Layer 5 of a small transformer language model trained on English Wikipedia (12 layers, counted from 0, width 128).
A neuron's activation on a vector x is SiLU(gate . x) times (in . x), where the dot is the dot product.

Input weights of the MLP neurons that the questions are about. A number n stands for n times 0.00091.
n8 gate: -105 216 66 23 -72 151 -67 35 -187 -395 -78 -77 34 115 0 -278 39 13 118 -238 239 154 -178 -136 8 59 -108 239 321 38 -128 -206 114 228 180 -48 60 0 38 25 -93 -8 -60 -9 -194 -83 -42 -61 75 -176 123 -131 76 56 186 -232 -108 -125 -72 -142 69 167 91 -77 -167 191 -66 -134 -24 -108 -29 -196 26 -9 0 -20 77 -4 -56 75 -114 12 -49 16 20 -52 87 48 -61 221 219 -89 150 71 0 115 -225 -70 8 119 139 41 -178 -196 -229 111 -89 -105 -254 4 175 -40 -15 -195 -89 171 -201 -89 21 108 -94 57 -84 64 -375 -113 -160 -88
n22 gate: 102 30 -54 274 22 -147 33 -143 -36 47 -90 202 71 -248 14 -200 0 123 -36 107 -46 -17 -157 -161 31 -55 -39 -388 51 68 -77 137 -162 131 -296 -118 4 -172 -56 23 195 41 105 225 -60 -63 13 253 48 -16 -65 148 140 -110 203 72 -5 -73 -241 -82 -118 -58 -90 169 -127 -209 -56 -249 -83 72 -102 -37 -296 87 155 -115 120 37 -181 202 53 18 62 -22 -48 114 -25 -132 -203 -137 -51 -60 -9 -279 198 -121 46 448 228 221 -4 104 155 143 4 -156 -60 150 215 -213 167 -142 116 -74 203 62 165 -119 69 151 9 -186 64 33 78 -251 -52 -97
n29 gate: 38 -57 64 10 -245 119 24 -40 -37 86 -15 142 130 -51 -151 87 71 -139 15 23 112 134 205 227 -99 -42 40 -11 160 19 275 -141 62 34 30 -124 -70 -95 188 167 -113 -26 -73 236 8 110 -187 -125 -40 -100 -253 55 -18 -118 -251 288 12 -119 132 7 223 -56 68 -145 86 13 138 24 164 -56 224 -187 47 70 111 63 -34 179 192 -65 15 0 -67 4 -77 170 -138 -122 -20 -96 -42 147 -27 -111 53 -265 -28 101 -4 268 30 -113 11 -53 135 -43 19 140 35 182 3 130 -66 113 -139 34 -345 11 8 4 -22 81 65 -113 -76 53 -282 -17
n48 gate: 93 92 -163 -147 -214 -147 -59 -149 -135 16 141 65 -39 -106 57 50 32 36 -102 35 -19 -263 293 7 48 -148 82 -46 -55 -46 -93 -78 35 65 -13 -22 -137 65 -146 16 -161 -111 96 32 -16 -88 -57 -168 -122 177 -145 -92 134 -30 59 -16 92 -279 85 204 150 120 111 282 -167 -88 47 55 184 335 -63 -58 -110 -57 213 -119 -94 -14 -71 72 -56 162 -30 276 -15 -110 192 4 -119 60 -128 -129 -159 -112 25 -75 78 -140 273 175 8 76 82 53 -158 -88 31 71 0 196 -88 -131 56 -74 125 -162 -163 18 -46 216 -170 -60 -35 -122 100 64 -128 31
n52 gate: -32 -122 -46 26 -17 32 -36 167 -186 -108 57 -26 -93 -219 298 -73 19 56 -21 -85 -98 -75 -73 -131 146 37 -135 -61 -63 -116 -20 74 -23 140 -165 76 -174 -79 56 -235 -34 64 104 57 -37 -133 13 -66 69 -46 18 21 -83 294 40 -148 60 -47 -212 -140 -201 -194 32 177 -26 -194 -203 -45 -17 184 103 145 51 74 168 -10 198 -56 66 22 162 -43 -35 44 62 35 16 -161 -149 -223 33 -26 130 -109 151 -52 -56 -83 31 171 145 -47 -102 67 -138 -27 -66 151 107 66 73 -25 128 -17 -238 -116 272 -54 -91 -137 -41 102 109 122 25 -95 79 -102
n59 gate: -208 75 -109 31 0 74 38 88 215 110 -4 37 252 -72 83 121 94 229 -85 256 0 -14 23 -18 -140 362 -117 -64 -35 19 46 18 83 189 135 -241 88 -30 -23 120 102 -41 -91 148 -19 -197 78 -170 -205 103 47 36 -136 -111 -19 48 83 -42 -73 108 -60 37 -15 109 -153 0 97 68 -25 -95 184 -50 41 -89 -41 107 -104 148 37 49 -182 -160 -44 104 55 -132 59 -4 -72 121 184 46 8 -226 109 164 -143 51 180 4 48 94 -215 -165 57 47 112 281 246 -217 150 -100 -169 36 151 249 -19 4 -19 50 -100 240 -165 47 -19 0 16 -67
n65 gate: 131 12 -4 50 101 -64 65 -122 74 -49 36 273 7 72 33 -30 90 159 124 0 62 155 140 -88 -155 77 -35 -162 -97 4 -71 32 66 29 -138 -108 -221 -159 -82 22 -260 -209 -118 -88 184 51 132 -106 -31 -20 360 -90 -130 127 7 31 268 142 -119 172 44 32 -32 202 -49 58 -58 127 38 -30 -164 208 100 32 -152 -42 -39 -161 18 -124 217 7 18 -110 -80 104 132 324 -53 -4 -44 -148 37 -79 47 7 20 148 48 -14 78 112 -64 -44 -71 -176 -81 -81 -57 -63 -7 -78 63 -191 -77 -4 -73 -172 -91 -26 144 261 -22 11 84 130 -114 6
n94 gate: -26 -40 -138 -81 -11 -101 -50 23 -57 8 318 7 65 20 -117 -39 -27 260 -7 41 -48 0 34 -62 -14 161 96 -226 4 0 60 168 -17 37 22 -42 -67 132 42 -86 -55 55 -145 201 -22 -88 99 -171 156 160 -132 155 146 318 -49 -31 188 248 14 -42 263 32 208 212 -129 -176 36 43 39 201 70 -96 -33 -8 72 21 -50 -93 -111 123 -4 -247 25 -24 -78 13 240 -71 -145 36 -108 -86 -23 236 154 -241 -125 3 -136 44 177 -139 129 -48 131 143 -146 129 -78 -38 -20 82 -13 -77 -183 -94 -33 34 4 126 -38 93 52 79 30 -129 -249 46
n132 gate: 15 -27 127 57 8 -65 34 -192 57 13 116 -103 77 62 62 -34 26 130 -20 -47 -80 217 -169 294 -76 -177 4 -152 128 -100 124 -20 98 124 -147 -331 192 70 137 -355 193 58 -95 -105 147 -58 112 26 -110 101 -68 -151 -8 72 63 9 -78 -38 12 287 58 -203 -103 -285 98 -51 7 71 28 -146 65 50 74 107 -133 201 0 -26 -60 39 -102 -66 -105 35 60 59 290 -56 -57 -52 -55 249 -60 -55 196 -51 -134 -309 8 103 118 153 -40 134 -256 130 -122 85 169 127 23 404 -15 0 17 289 134 -89 -271 -133 -12 -16 -151 81 -67 120 -138 -73
n135 gate: 0 -66 -379 -63 99 161 14 -144 -4 35 -163 159 -116 75 30 87 224 40 34 -82 123 51 143 -43 129 251 -26 -117 -129 -237 46 52 142 -171 -43 -264 -129 27 239 -16 14 242 146 197 46 125 166 163 -4 162 4 22 92 63 -43 -172 313 61 106 -7 -32 -22 64 -99 16 64 -155 82 40 53 -40 -233 -88 39 -244 -22 7 176 -66 16 -172 214 -234 -50 95 -126 -97 -26 62 -144 77 -112 193 11 21 94 -28 -61 -58 53 4 -57 137 -187 -114 65 -70 104 -138 163 77 59 -111 146 93 -78 -146 -121 -15 115 -14 222 -35 -12 -53 27 44 -196
n163 gate: -188 138 -92 109 -114 124 -473 -47 153 -38 -152 -59 -48 -129 -30 -30 -88 0 160 -137 15 188 -19 45 227 -159 -14 192 54 153 -48 -33 14 -89 200 -115 18 -52 -134 95 10 18 -171 -8 60 15 298 156 0 212 49 -71 72 36 49 -129 -225 -4 32 -11 69 120 -70 -83 54 43 39 -20 -4 249 -139 -183 43 -167 105 79 26 -54 -54 29 80 45 91 -14 0 -23 -61 -87 64 -50 -45 110 -8 -183 -131 118 17 17 -49 122 -11 56 152 24 28 -53 352 -76 10 -49 75 109 -149 -61 -34 -106 -11 -3 -52 -75 -232 -80 41 -122 175 -91 -225 158
n174 gate: 88 131 25 183 70 71 4 -112 -121 -124 -178 -42 138 -47 174 -35 159 84 58 79 -143 -158 344 -20 236 -134 161 38 22 -326 24 75 -4 209 -15 -37 -74 -136 57 117 219 -174 16 216 65 55 111 86 -186 320 52 29 305 112 -200 121 -111 -228 119 97 -163 67 51 103 128 30 -49 15 37 55 59 -180 106 -110 66 145 -25 46 -75 18 92 180 -29 69 180 -30 248 -274 -195 116 108 -65 62 -69 -171 -394 35 -87 12 178 -159 -123 -21 16 -259 93 -61 87 -40 44 -121 -108 -62 184 -165 -121 125 175 210 -159 -8 54 -319 149 218 15 27 8
n194 gate: 197 177 9 -24 -99 75 230 0 -179 282 27 -285 -17 -32 58 -73 -323 140 127 -146 -77 -226 0 -250 -13 236 91 155 -120 139 210 -217 110 -49 -139 30 -104 -67 161 319 75 -262 56 75 -172 -218 96 -208 90 36 -151 356 125 122 150 -66 28 5 -86 97 220 223 138 12 309 -138 103 -20 81 124 136 -4 12 -46 13 56 -88 -8 -87 -54 53 58 -22 -42 -82 0 -109 -182 -254 65 -235 73 51 -241 208 -193 -74 8 118 -66 -61 182 30 0 -205 17 36 -256 -91 -64 238 231 126 81 -191 92 122 -142 4 -72 105 -26 -275 -83 81 39 -19 -127
n274 gate: -36 12 -40 30 219 40 -23 -39 32 99 62 124 -214 3 37 33 -118 196 -133 -267 63 -63 26 72 -178 79 -85 -241 216 -33 -30 -29 -107 198 112 92 167 -250 83 -56 93 -106 -21 128 -34 29 -58 54 55 3 -49 85 -178 -175 45 81 169 -22 -32 -168 -110 18 190 127 122 65 52 -142 -141 164 99 41 -39 81 82 14 130 117 146 274 18 170 -144 132 74 -30 -97 -89 -228 -21 15 -105 -49 223 38 -174 -159 79 -73 128 199 -121 -151 -17 107 109 251 -283 -99 23 47 -93 47 -88 -71 18 -4 -100 -52 -59 10 133 -86 -34 18 -35 181 -173
n282 gate: -30 59 198 115 -88 29 53 106 217 -117 37 -52 -54 258 -62 -205 181 4 -123 -257 372 394 -200 285 4 47 97 -46 -73 130 -31 73 38 213 4 -48 -24 -125 293 81 8 -282 8 57 301 113 -132 -172 -279 34 9 64 16 183 30 211 87 -105 24 71 144 -98 50 132 -78 -70 122 -41 -128 -4 -40 63 -89 92 -65 -130 -287 61 -150 18 -320 8 -53 -28 -28 -48 -15 154 -32 158 -161 -81 -112 -138 249 137 58 22 63 25 185 183 -110 -12 -39 84 0 -49 -105 -4 -27 37 -133 -48 213 57 -139 -55 236 -139 -154 -49 30 -236 -71 110 79 44
n8 in: 203 83 146 118 -25 80 130 -82 260 -99 -22 105 -82 -73 -103 103 -149 -139 65 -42 127 18 -113 10 14 26 -64 232 175 167 18 50 -64 122 -3 -178 214 -52 -15 128 -138 40 -262 -136 -383 -59 117 91 -78 -70 68 -74 86 86 184 125 -27 -26 57 -105 -21 -36 26 -10 -210 69 -39 -110 177 -14 3 -63 -53 -44 -43 -61 4 10 -86 171 -25 -141 36 28 -75 43 64 216 -54 -68 52 -162 -233 -42 7 95 -41 -233 -4 77 247 -22 -87 -144 -93 28 -15 -11 -72 -106 211 -151 118 -57 11 -25 -388 -169 0 145 -185 -97 45 209 -126 -39 -104 -33
n22 in: 60 138 110 -284 146 36 97 -23 76 -199 96 -69 -7 -29 7 185 203 23 7 -38 -236 -71 0 59 -86 -72 36 192 -4 -22 114 50 44 -7 10 -100 132 -52 88 87 221 -136 -18 -16 -41 174 -10 -183 31 47 -64 -89 72 -47 113 -191 12 67 64 -32 41 -55 -55 145 -31 118 82 -3 227 -89 48 183 -50 221 -94 79 -127 -121 -40 -25 138 22 -14 46 -139 -145 -111 137 201 -101 -26 87 -11 245 -21 133 311 13 67 -114 -138 -37 61 127 208 -39 26 29 -131 -117 -61 -11 81 60 -11 -15 -108 93 -224 15 -32 -29 -75 11 -145 412 70 -154
n29 in: 85 117 -122 60 115 14 147 156 14 97 83 -39 -30 -49 7 9 11 -79 -181 70 11 145 -177 -14 -112 125 -147 -36 -198 -62 3 18 -89 -152 -19 -125 126 -156 -161 66 145 32 122 111 62 -134 67 -149 -46 72 -100 73 245 -204 -169 65 -11 -29 3 131 -84 -96 177 -51 370 -13 202 169 80 -17 126 -98 -29 139 -18 -176 114 280 -137 40 -177 -40 -219 -161 31 -39 -36 -56 -171 28 -18 -26 0 -161 -57 4 37 -48 0 93 317 162 14 37 -61 0 261 -18 -71 126 100 28 -132 -73 195 -11 175 -30 139 -15 -140 -35 -59 -145 -7 44 11 109
n48 in: -45 29 -4 91 -171 105 -42 -30 202 -191 -46 41 -92 -11 -60 119 -125 122 49 -15 -22 152 83 -116 217 4 41 28 -121 107 -87 45 -140 245 -105 -92 -58 7 7 109 -205 46 78 -64 40 -124 -56 -94 -64 48 -47 -147 -14 97 7 131 -15 -186 -7 -30 304 -7 -50 149 -246 82 97 -6 184 149 -52 179 -152 -45 38 -138 52 -200 3 -3 101 61 250 94 -243 -73 -48 197 37 128 36 -76 -85 7 26 -84 -20 63 185 46 -115 21 52 -3 -133 156 -80 -3 -82 40 52 -173 87 -102 279 -220 154 169 21 186 -158 -118 -173 51 -21 25 11 91
n52 in: -15 252 -71 25 108 128 -25 151 60 226 -95 52 41 -122 -27 -61 -106 89 -104 45 35 166 -35 -42 -83 -3 102 65 46 -165 236 13 122 -89 24 66 109 14 -81 87 83 -81 -125 4 -62 -99 -73 -9 -160 87 80 56 33 -116 42 -43 43 -52 155 -101 -60 50 -105 19 166 157 -85 -92 124 -35 116 -117 152 113 123 60 17 93 123 3 90 247 -87 -65 -250 73 28 243 -32 -106 107 -125 -21 -100 -41 84 132 -94 -36 17 47 -92 260 79 -13 55 181 -10 -143 -171 -28 73 69 144 136 184 -45 29 -145 45 -126 -73 166 -228 34 159 86 -112
n59 in: -124 3 107 -10 118 -102 -111 -133 36 -85 -148 -208 86 150 -133 18 -4 -97 -80 129 83 28 -110 115 -137 129 104 -129 172 -90 24 -7 163 -11 200 -115 -65 -59 -8 23 -10 -211 32 180 -279 15 -83 -92 -71 57 -65 -54 36 94 95 133 39 -109 -22 102 142 -190 107 -142 77 138 49 -40 110 -10 58 -127 40 -107 -101 -58 -26 -145 -126 -19 -15 22 -124 -208 39 282 -122 90 -3 -40 0 303 142 120 -10 -164 93 33 11 225 -40 -70 243 -59 -38 266 -8 101 -69 129 72 -25 -30 68 -34 36 -79 -14 -90 -105 81 116 218 73 190 55 -466 -122
n65 in: 37 -67 44 -81 135 102 0 58 -11 -103 -125 30 -10 -59 207 133 -245 212 109 -53 109 -113 279 -62 -47 -105 -36 -155 -210 74 -156 61 -98 185 -35 -128 -136 -78 80 49 131 37 96 -62 30 -181 -62 250 251 3 114 -43 -182 0 286 23 -46 26 261 -39 48 145 55 28 -168 -36 -46 17 85 -48 167 -197 -83 -8 -151 133 -182 151 -137 57 -109 15 29 -81 57 149 -81 43 -105 97 158 155 23 25 100 30 -82 -135 56 29 44 -180 -126 75 -69 11 23 101 89 -23 177 61 98 -89 -83 225 243 93 123 194 175 58 161 87 0 97 -232 -112
n94 in: -22 -159 14 19 66 37 -3 -40 198 -131 92 -30 29 71 106 59 -114 -125 -104 204 28 -193 -88 35 -63 84 -113 85 0 -162 -3 27 100 75 -15 -13 265 -120 280 -109 83 -106 -155 -47 -94 -55 163 25 255 -19 -102 56 40 60 98 271 11 -69 -3 -42 51 40 27 10 -43 33 -12 40 0 -118 -45 -111 64 -43 10 230 152 37 -40 118 -40 -121 -175 91 -53 150 3 -20 -130 117 -84 -157 -82 -68 -42 -233 -136 43 98 -92 -7 -202 -60 57 35 -56 -49 184 -233 74 -22 -70 -128 -20 91 71 55 42 -176 -38 214 318 -3 187 -83 -87 219 -12
n132 in: 61 144 180 -51 -72 0 11 225 35 78 28 63 260 -6 20 58 -278 115 31 -158 -96 -49 105 -4 73 237 275 -157 -65 -215 -80 351 -173 99 3 50 111 47 45 -52 -63 259 194 -167 72 -296 -59 -98 -130 183 24 -144 -50 0 28 17 -91 92 34 34 -158 -43 -197 29 -327 -56 -213 25 -76 254 -14 -100 46 -12 -58 0 -85 7 61 -20 120 12 58 165 15 155 50 35 -48 92 116 -165 -110 37 -110 81 -299 116 -52 0 105 -39 143 7 -44 30 76 35 88 -158 -15 -50 220 -80 -97 190 -40 111 -20 -215 299 -66 80 114 16 198 -8 168
n135 in: 0 117 90 -86 -80 21 -69 -92 -75 139 -214 94 138 -46 210 -51 -101 76 -103 -7 15 111 -67 88 -35 -277 130 -188 311 -102 44 -120 199 36 -297 98 14 11 49 -160 58 -11 3 23 -7 -4 -34 100 -116 -122 339 -63 -46 -156 -104 -107 53 92 105 -59 -24 -121 -101 -162 -23 19 -55 177 -91 105 180 157 -208 -99 53 -35 161 -23 78 -28 -132 128 -89 45 45 45 -3 -145 -78 -173 96 -130 162 -203 159 30 13 -36 -38 -101 -189 58 -117 34 129 121 7 -127 47 -119 -33 -25 -103 31 -30 29 -77 58 70 -44 -86 -60 118 -161 285 3 -190 -200
n163 in: -203 -107 22 138 7 138 53 58 0 -195 -81 187 -55 -85 225 106 61 23 -14 -45 165 -14 188 -152 -61 68 93 -11 -301 56 -75 198 24 -166 -6 -39 71 -125 -8 177 72 95 7 183 101 -77 138 10 71 124 -30 216 -61 90 4 23 -54 -257 118 158 -158 -149 81 21 111 108 -78 -10 0 72 -115 67 16 -52 -115 280 -43 -30 100 3 -326 163 271 112 0 -142 34 54 -102 39 26 -147 -233 80 27 -163 -7 105 73 -29 -54 59 65 -48 -7 70 -240 65 34 -79 0 -195 74 -177 244 72 -93 -100 -97 4 -136 58 -4 0 -7 233 235 -10
n174 in: -35 -107 -54 179 185 154 191 -264 8 49 59 3 0 -31 125 131 -231 25 207 -68 4 26 196 121 182 -143 178 405 295 -16 92 -8 -61 -20 78 177 -102 -125 53 -40 -62 -269 94 215 -127 137 -55 165 -116 199 36 -86 76 -130 -48 244 16 -166 60 -182 -153 81 117 7 57 56 10 -46 26 244 -17 -67 154 -139 80 206 65 -96 57 -87 146 157 27 -74 -23 38 89 53 -300 30 79 16 -97 -11 -29 -60 0 -66 -63 144 -123 -90 61 127 -169 -7 100 50 51 -96 212 11 -79 154 28 181 -59 33 178 189 -63 168 -107 12 173 79 25 -38
n194 in: 8 144 117 -12 57 -146 103 80 -415 -53 -228 -109 -43 3 300 66 -105 0 150 -48 -133 73 95 -75 132 -168 49 84 114 -60 90 -66 23 -13 -110 188 -82 -68 -92 9 47 257 12 134 17 34 154 0 149 -111 -4 12 82 153 -125 -72 181 154 -37 109 -174 -42 38 -39 13 -101 -105 38 -244 79 280 388 -412 -97 277 107 100 -100 12 182 83 -200 112 -56 -188 -163 -293 -157 -29 8 82 -130 -57 -20 16 -61 -180 -30 161 -177 -300 152 236 -106 -75 194 -52 70 189 -43 -136 -112 -35 0 -9 -17 103 12 64 -43 -44 -21 120 57 162 74 -168 -60
n274 in: -63 -188 43 60 -42 -111 17 -185 93 45 142 -94 -27 29 22 -54 -64 -27 140 -120 167 -202 67 31 -131 -4 42 -4 -87 11 199 -96 -103 66 32 56 -11 -278 -38 -4 -7 4 -235 27 -85 29 34 -57 54 208 120 91 -46 -96 -149 197 11 41 -71 56 89 -25 55 -61 -117 -175 87 181 84 149 -79 -110 -85 154 100 -53 -212 -186 4 -185 122 51 79 -194 95 209 259 53 -132 -191 0 205 42 41 -119 0 88 -198 -35 40 4 76 -39 -64 -164 -104 208 -82 -64 198 -104 -78 40 -28 201 90 -15 44 236 40 104 39 0 139 -66 6 -321 117
n282 in: 24 90 -63 21 -101 -173 -17 75 106 -97 -172 60 48 -198 -52 0 -62 -144 217 104 133 -68 168 200 -22 -179 101 -149 77 87 128 -106 215 41 33 -40 -47 -60 54 92 84 -175 0 253 -65 56 157 79 48 156 -180 212 18 95 130 -32 -144 30 329 96 38 74 164 -42 -209 113 3 -175 -4 10 192 -222 160 77 -29 33 -191 119 -55 -42 37 -41 -51 -21 36 10 160 -113 -61 -29 -205 -38 -19 -89 -10 -277 28 -23 -131 56 -63 -56 62 -135 301 -89 19 36 63 -50 -103 146 -44 -205 133 375 -87 -14 60 -102 -28 55 189 -19 4 26 -82 -23

Each question shows a token from some text and the vector x that enters the MLP there. A number n stands for n times 0.0087.

" appeared": 59 -12 -25 -47 -37 46 91 -51 -45 70 -29 2 -31 -369 18 61 4 -24 104 27 -8 80 69 -73 66 7 50 40 -71 -5 -4 -102 29 15 -114 -143 -119 -78 4 -121 18 23 -91 -41 3 39 -66 -39 9 15 41 70 -94 -31 129 75 43 89 -61 61 -40 -60 173 -158 -39 14 55 -16 20 -49 -79 -74 47 -33 8 -65 55 22 56 97 -16 -16 4 -160 81 34 133 12 -31 -100 -28 -64 -93 -33 101 85 34 97 -164 9 -105 -97 94 -47 232 9 36 -62 -17 -33 -37 15 -9 18 -80 13 148 95 -44 18 86 21 69 35 -51 26 -49 84
Which neuron lights up most? n65

" front": 0 -103 25 -12 23 -58 127 -133 142 56 129 -57 10 -236 -4 -22 107 6 -53 -61 -3 60 -162 11 57 83 62 -20 90 -148 35 113 -137 -6 5 -76 85 -27 83 53 -10 48 21 -80 53 -11 -19 22 51 42 12 -32 -120 14 21 1 -64 13 -48 72 -51 -41 232 110 -66 -25 -7 8 -51 26 -77 54 83 -34 -74 80 105 98 40 -34 165 -1 -1 50 67 -3 135 -21 65 -119 -46 78 61 -6 -42 -143 111 60 -23 71 122 -12 10 -2 182 -11 -81 30 -12 14 25 6 18 -128 -36 175 25 -64 -56 -34 -218 -197 32 78 102 5 165 110
Which neuron lights up most? n132

"at": -1 20 -88 62 -74 -95 105 89 125 81 41 1 -160 -238 -36 105 -46 11 -35 1 59 129 31 -13 1 -2 24 -18 -183 -70 42 38 111 92 -75 30 82 29 156 102 26 95 -21 110 58 85 65 63 23 133 -135 35 -133 3 -9 -10 -141 -41 0 60 -29 -38 -54 116 15 -52 149 -77 -14 94 -50 -65 20 -39 -75 102 8 157 -15 -56 116 -3 -98 38 -11 92 -98 -32 -29 -96 -73 -53 -69 -58 61 -157 121 -10 -54 -10 68 -53 38 20 -48 97 -96 -19 -10 -15 21 -10 104 -1 24 -165 34 -77 -1 50 109 -154 -48 -26 12 -13 -36 -44
Which neuron lights up most? n29

",": -147 -48 -42 44 -35 -37 37 -16 -9 -37 -98 -66 -38 -412 42 31 25 -37 18 50 -27 -23 131 -5 33 26 -75 19 -4 94 34 -30 11 -58 27 -58 -13 -45 8 40 11 20 60 20 -13 -6 -14 -40 -9 -113 0 0 -22 -67 -4 2 77 54 88 84 16 22 163 -27 -53 -10 49 23 49 -35 138 -36 -223 -116 4 -10 2 37 18 151 -50 -42 -5 -22 100 24 -79 -29 13 -33 -31 -4 94 48 83 -26 -92 55 -77 193 -28 -47 -36 -76 61 46 35 51 -93 53 73 -79 17 103 0 18 -13 64 8 -44 10 -48 -48 22 -54 -90 -35 72
The most active neuron and its activation: n29, at about 1.3

"um": -113 51 15 -35 -231 -20 61 -30 61 196 102 -36 53 -302 68 70 34 -2 -38 37 1 0 4 98 10 36 -135 23 60 4 -10 110 -15 71 -77 22 25 36 -16 172 -30 -39 56 54 -45 -41 -84 111 58 -119 75 -26 -39 83 62 -57 -44 -54 58 19 -93 -184 -79 -95 54 -47 -117 -46 22 -80 -28 -9 -41 -12 -153 25 14 81 -54 31 31 -84 -114 37 -43 -82 -44 -44 39 -44 40 33 -62 -104 -129 55 -18 48 -33 42 -54 14 85 -24 -85 -20 -75 31 102 -222 143 -93 93 15 61 -19 -63 -88 24 64 -15 53 3 -45 104 28 -86 -29
Which neuron lights up most? n274

"ities": -39 -167 67 16 29 -94 42 132 -3 23 -91 6 28 -420 -103 76 -45 -118 9 -121 36 4 10 -18 -57 -62 -57 44 38 105 75 25 21 -51 -121 9 -46 -27 -53 -25 1 52 41 59 96 78 -72 47 -79 -119 66 -67 -7 -61 28 -43 -30 66 234 -76 -50 -71 -35 -72 94 -27 4 -31 61 -8 -22 -139 2 -65 -110 49 -63 102 -69 -1 71 31 -51 -28 -85 11 45 74 -32 -50 -26 69 16 7 71 10 19 145 -15 38 -96 86 -17 39 -50 60 -55 -91 -14 -48 42 -12 35 35 -39 -56 50 -61 -10 -81 19 48 -14 -58 30 37 48 54
The two highest activations, in order: n94, n48

" and": -62 -35 0 -3 83 -37 71 1 -17 48 48 31 -29 -426 -61 28 -10 37 37 48 -2 -44 37 40 2 66 -48 -7 -141 30 -15 22 91 33 158 -42 0 -64 -121 5 -24 -35 -14 83 -57 27 -109 14 -29 -181 56 104 -71 -29 -62 92 76 77 30 69 33 35 65 -162 -33 -32 103 72 -37 10 43 -3 10 -104 -10 17 -18 -64 -10 90 -62 -28 19 -19 85 -12 -68 0 9 37 36 -109 14 -14 88 -29 -62 70 -112 -68 -83 34 -12 -34 44 46 42 50 -48 -13 -86 -104 23 -16 -1 -154 -22 -34 17 12 -24 16 -7 -29 -23 -52 -151 25
The three highest activations, in order: n59, n29, n132

"as": -125 -37 -73 -17 46 -163 28 81 111 52 2 -9 -27 -298 43 97 -4 -21 63 -170 -79 -26 -92 -41 47 -111 8 -115 -73 -35 -40 14 -14 -52 -3 4 134 227 -121 56 52 35 10 138 14 -71 -65 17 167 -37 -72 136 -23 -35 -51 52 26 60 125 93 -52 -84 -60 82 -93 53 -142 -19 39 96 -113 -41 18 -10 -67 30 17 47 -43 86 -73 -48 -164 -32 -12 28 99 40 -11 -140 42 -20 43 -126 -26 29 56 77 92 -48 -10 -89 52 -14 -81 -24 -77 -31 -13 -75 104 -81 -13 -30 -15 1 35 -99 -55 14 132 89 -15 51 -48 47 -14 99
Which neuron lights up most? n94

" in": 2 -230 -24 86 -31 -85 9 -35 79 -14 124 7 18 -289 -4 28 28 148 148 37 51 -4 29 36 35 71 75 13 -26 49 72 83 1 -82 24 -139 -120 13 90 -5 20 -17 76 30 28 -14 -55 37 -16 75 -143 71 0 3 35 -20 69 -2 -14 44 60 14 163 -109 -50 -2 98 -67 -25 115 -74 7 -151 -137 21 -104 -5 -280 32 -29 83 -14 -61 53 -40 -30 -52 -16 -61 55 106 4 -26 3 37 -16 0 106 -83 -88 -71 -51 45 -47 3 28 70 45 -16 81 -19 -67 50 75 -51 -8 17 33 -30 43 24 -72 -27 58 -91 26 -6 -52
The most active neuron and its activation: n48, at about 1.2

" a": -34 -104 -10 -57 -7 -176 -20 26 103 9 -78 10 -114 -290 33 -28 -3 -9 63 -23 34 102 -84 16 19 91 -28 -38 36 74 -105 27 43 -87 119 15 83 -40 78 3 12 -55 62 -23 70 -64 4 22 73 113 -168 -70 -104 -150 30 -109 103 70 -58 -9 -86 55 143 58 18 -8 9 154 -116 -21 60 -16 -8 -134 11 -92 2 -76 12 -15 77 -63 27 -145 32 -12 11 39 -27 133 11 19 93 -39 -67 -40 -20 78 -111 -17 49 -116 -97 -30 -26 15 57 -2 -41 77 34 35 -7 -3 5 -31 153 91 21 -80 39 29 53 60 -84 -13 -55 93
Which neuron lights up most? n274

" |": 88 -43 44 21 -17 -4 212 37 50 64 -19 6 -73 -74 51 87 11 -143 -52 111 25 -24 -63 -3 46 53 5 -5 -45 109 -136 -1 -13 21 33 -54 41 -19 74 0 106 -118 -62 35 -11 85 -107 -42 -36 31 7 -31 -19 11 -32 79 -15 -136 38 34 -14 -54 81 -8 -5 120 64 -7 16 -43 -12 -55 42 -161 14 -32 -59 10 -49 208 -24 38 0 -82 -23 -75 -71 48 201 115 3 -95 -27 31 33 -68 31 -27 -43 -44 -20 20 16 52 -58 3 -55 44 89 42 -37 -48 42 -14 -8 44 30 -51 -20 -15 -63 44 65 35 -79 -1 110 -78
Which neuron lights up most? n282

"s": -150 -165 -2 -7 -1 6 72 111 70 111 -62 -12 -3 -438 29 97 -22 -212 41 -58 -20 38 -72 -37 42 -59 3 59 73 52 48 10 -9 -65 -104 42 -29 57 -56 -4 48 24 -4 75 60 35 -66 95 65 69 39 -6 102 -36 -9 53 44 114 169 -9 -87 -80 -60 -87 -12 32 29 13 127 14 -72 28 77 -56 -30 4 7 26 -53 40 27 23 69 102 -106 -15 5 -41 -17 -99 72 21 -37 -40 2 -21 -3 216 47 -7 5 -7 33 -14 -55 6 60 41 -5 -57 -12 -31 -49 56 50 -117 -64 46 -51 -43 -11 74 -60 -6 87 51 -15 82
Which neuron lights up most? n163

" Anti": 68 -85 40 -52 50 -80 25 65 52 3 4 74 18 -309 -33 42 -137 66 4 65 59 7 -2 -94 20 107 -89 92 -21 -87 -28 -31 -34 -80 -76 -5 145 -40 -47 -72 -34 40 17 17 -23 20 -28 53 -63 184 43 -96 -70 207 -122 -98 24 -26 -106 -65 11 -39 105 73 -49 -57 24 88 -1 135 71 39 18 -52 -15 -77 -153 69 -52 42 94 -19 19 -73 130 -52 91 26 -25 -76 8 -2 27 -55 85 -43 69 12 -51 -97 -10 -28 -30 196 52 99 -56 -76 39 -83 34 -76 25 48 112 -91 -138 -128 -76 -12 -43 141 92 -5 -43 -60 22 -72
The two highest activations, in order: n52, n135

" c": -29 -87 41 -25 -85 -138 113 -56 -32 17 -3 -48 -183 -263 -37 53 31 73 46 117 59 76 -39 76 40 81 -88 -72 144 -114 10 -78 -167 -27 -27 41 -92 49 82 89 -41 7 90 31 11 43 1 -118 160 -4 -139 12 123 24 -55 34 -81 -26 -38 116 8 -210 170 35 21 0 272 93 -25 18 2 44 15 -9 109 -7 16 -38 55 -29 18 -119 -62 -47 -65 -32 86 -16 52 -26 33 -93 -55 52 47 -11 179 42 -61 184 -4 64 0 51 39 -84 22 -62 -68 38 -11 -25 9 -36 -3 -88 92 28 -19 -95 -86 50 -31 -76 60 -20 4 17
The most active neuron and its activation: n29, at about 2.7

" about": 36 -90 -29 -45 43 -133 32 39 7 -1 -62 -105 -37 -361 -41 101 -24 -3 36 19 10 40 -94 93 -70 21 -80 -9 102 176 72 49 55 85 -10 -146 -85 -118 19 9 103 -80 51 54 -42 -46 -15 5 -34 64 19 109 -26 -17 -33 13 136 -9 -38 55 23 -27 244 -125 -55 39 -36 0 -120 55 -71 -118 -121 -76 74 -11 -81 -149 42 8 38 -56 42 -70 -105 52 -29 27 29 10 81 6 93 -17 4 30 -29 85 27 5 -87 89 55 37 92 79 72 -27 27 9 19 -33 72 77 -1 -17 48 -45 -57 -30 -50 -42 35 102 -85 -31 -38 110
Which neuron lights up most? n59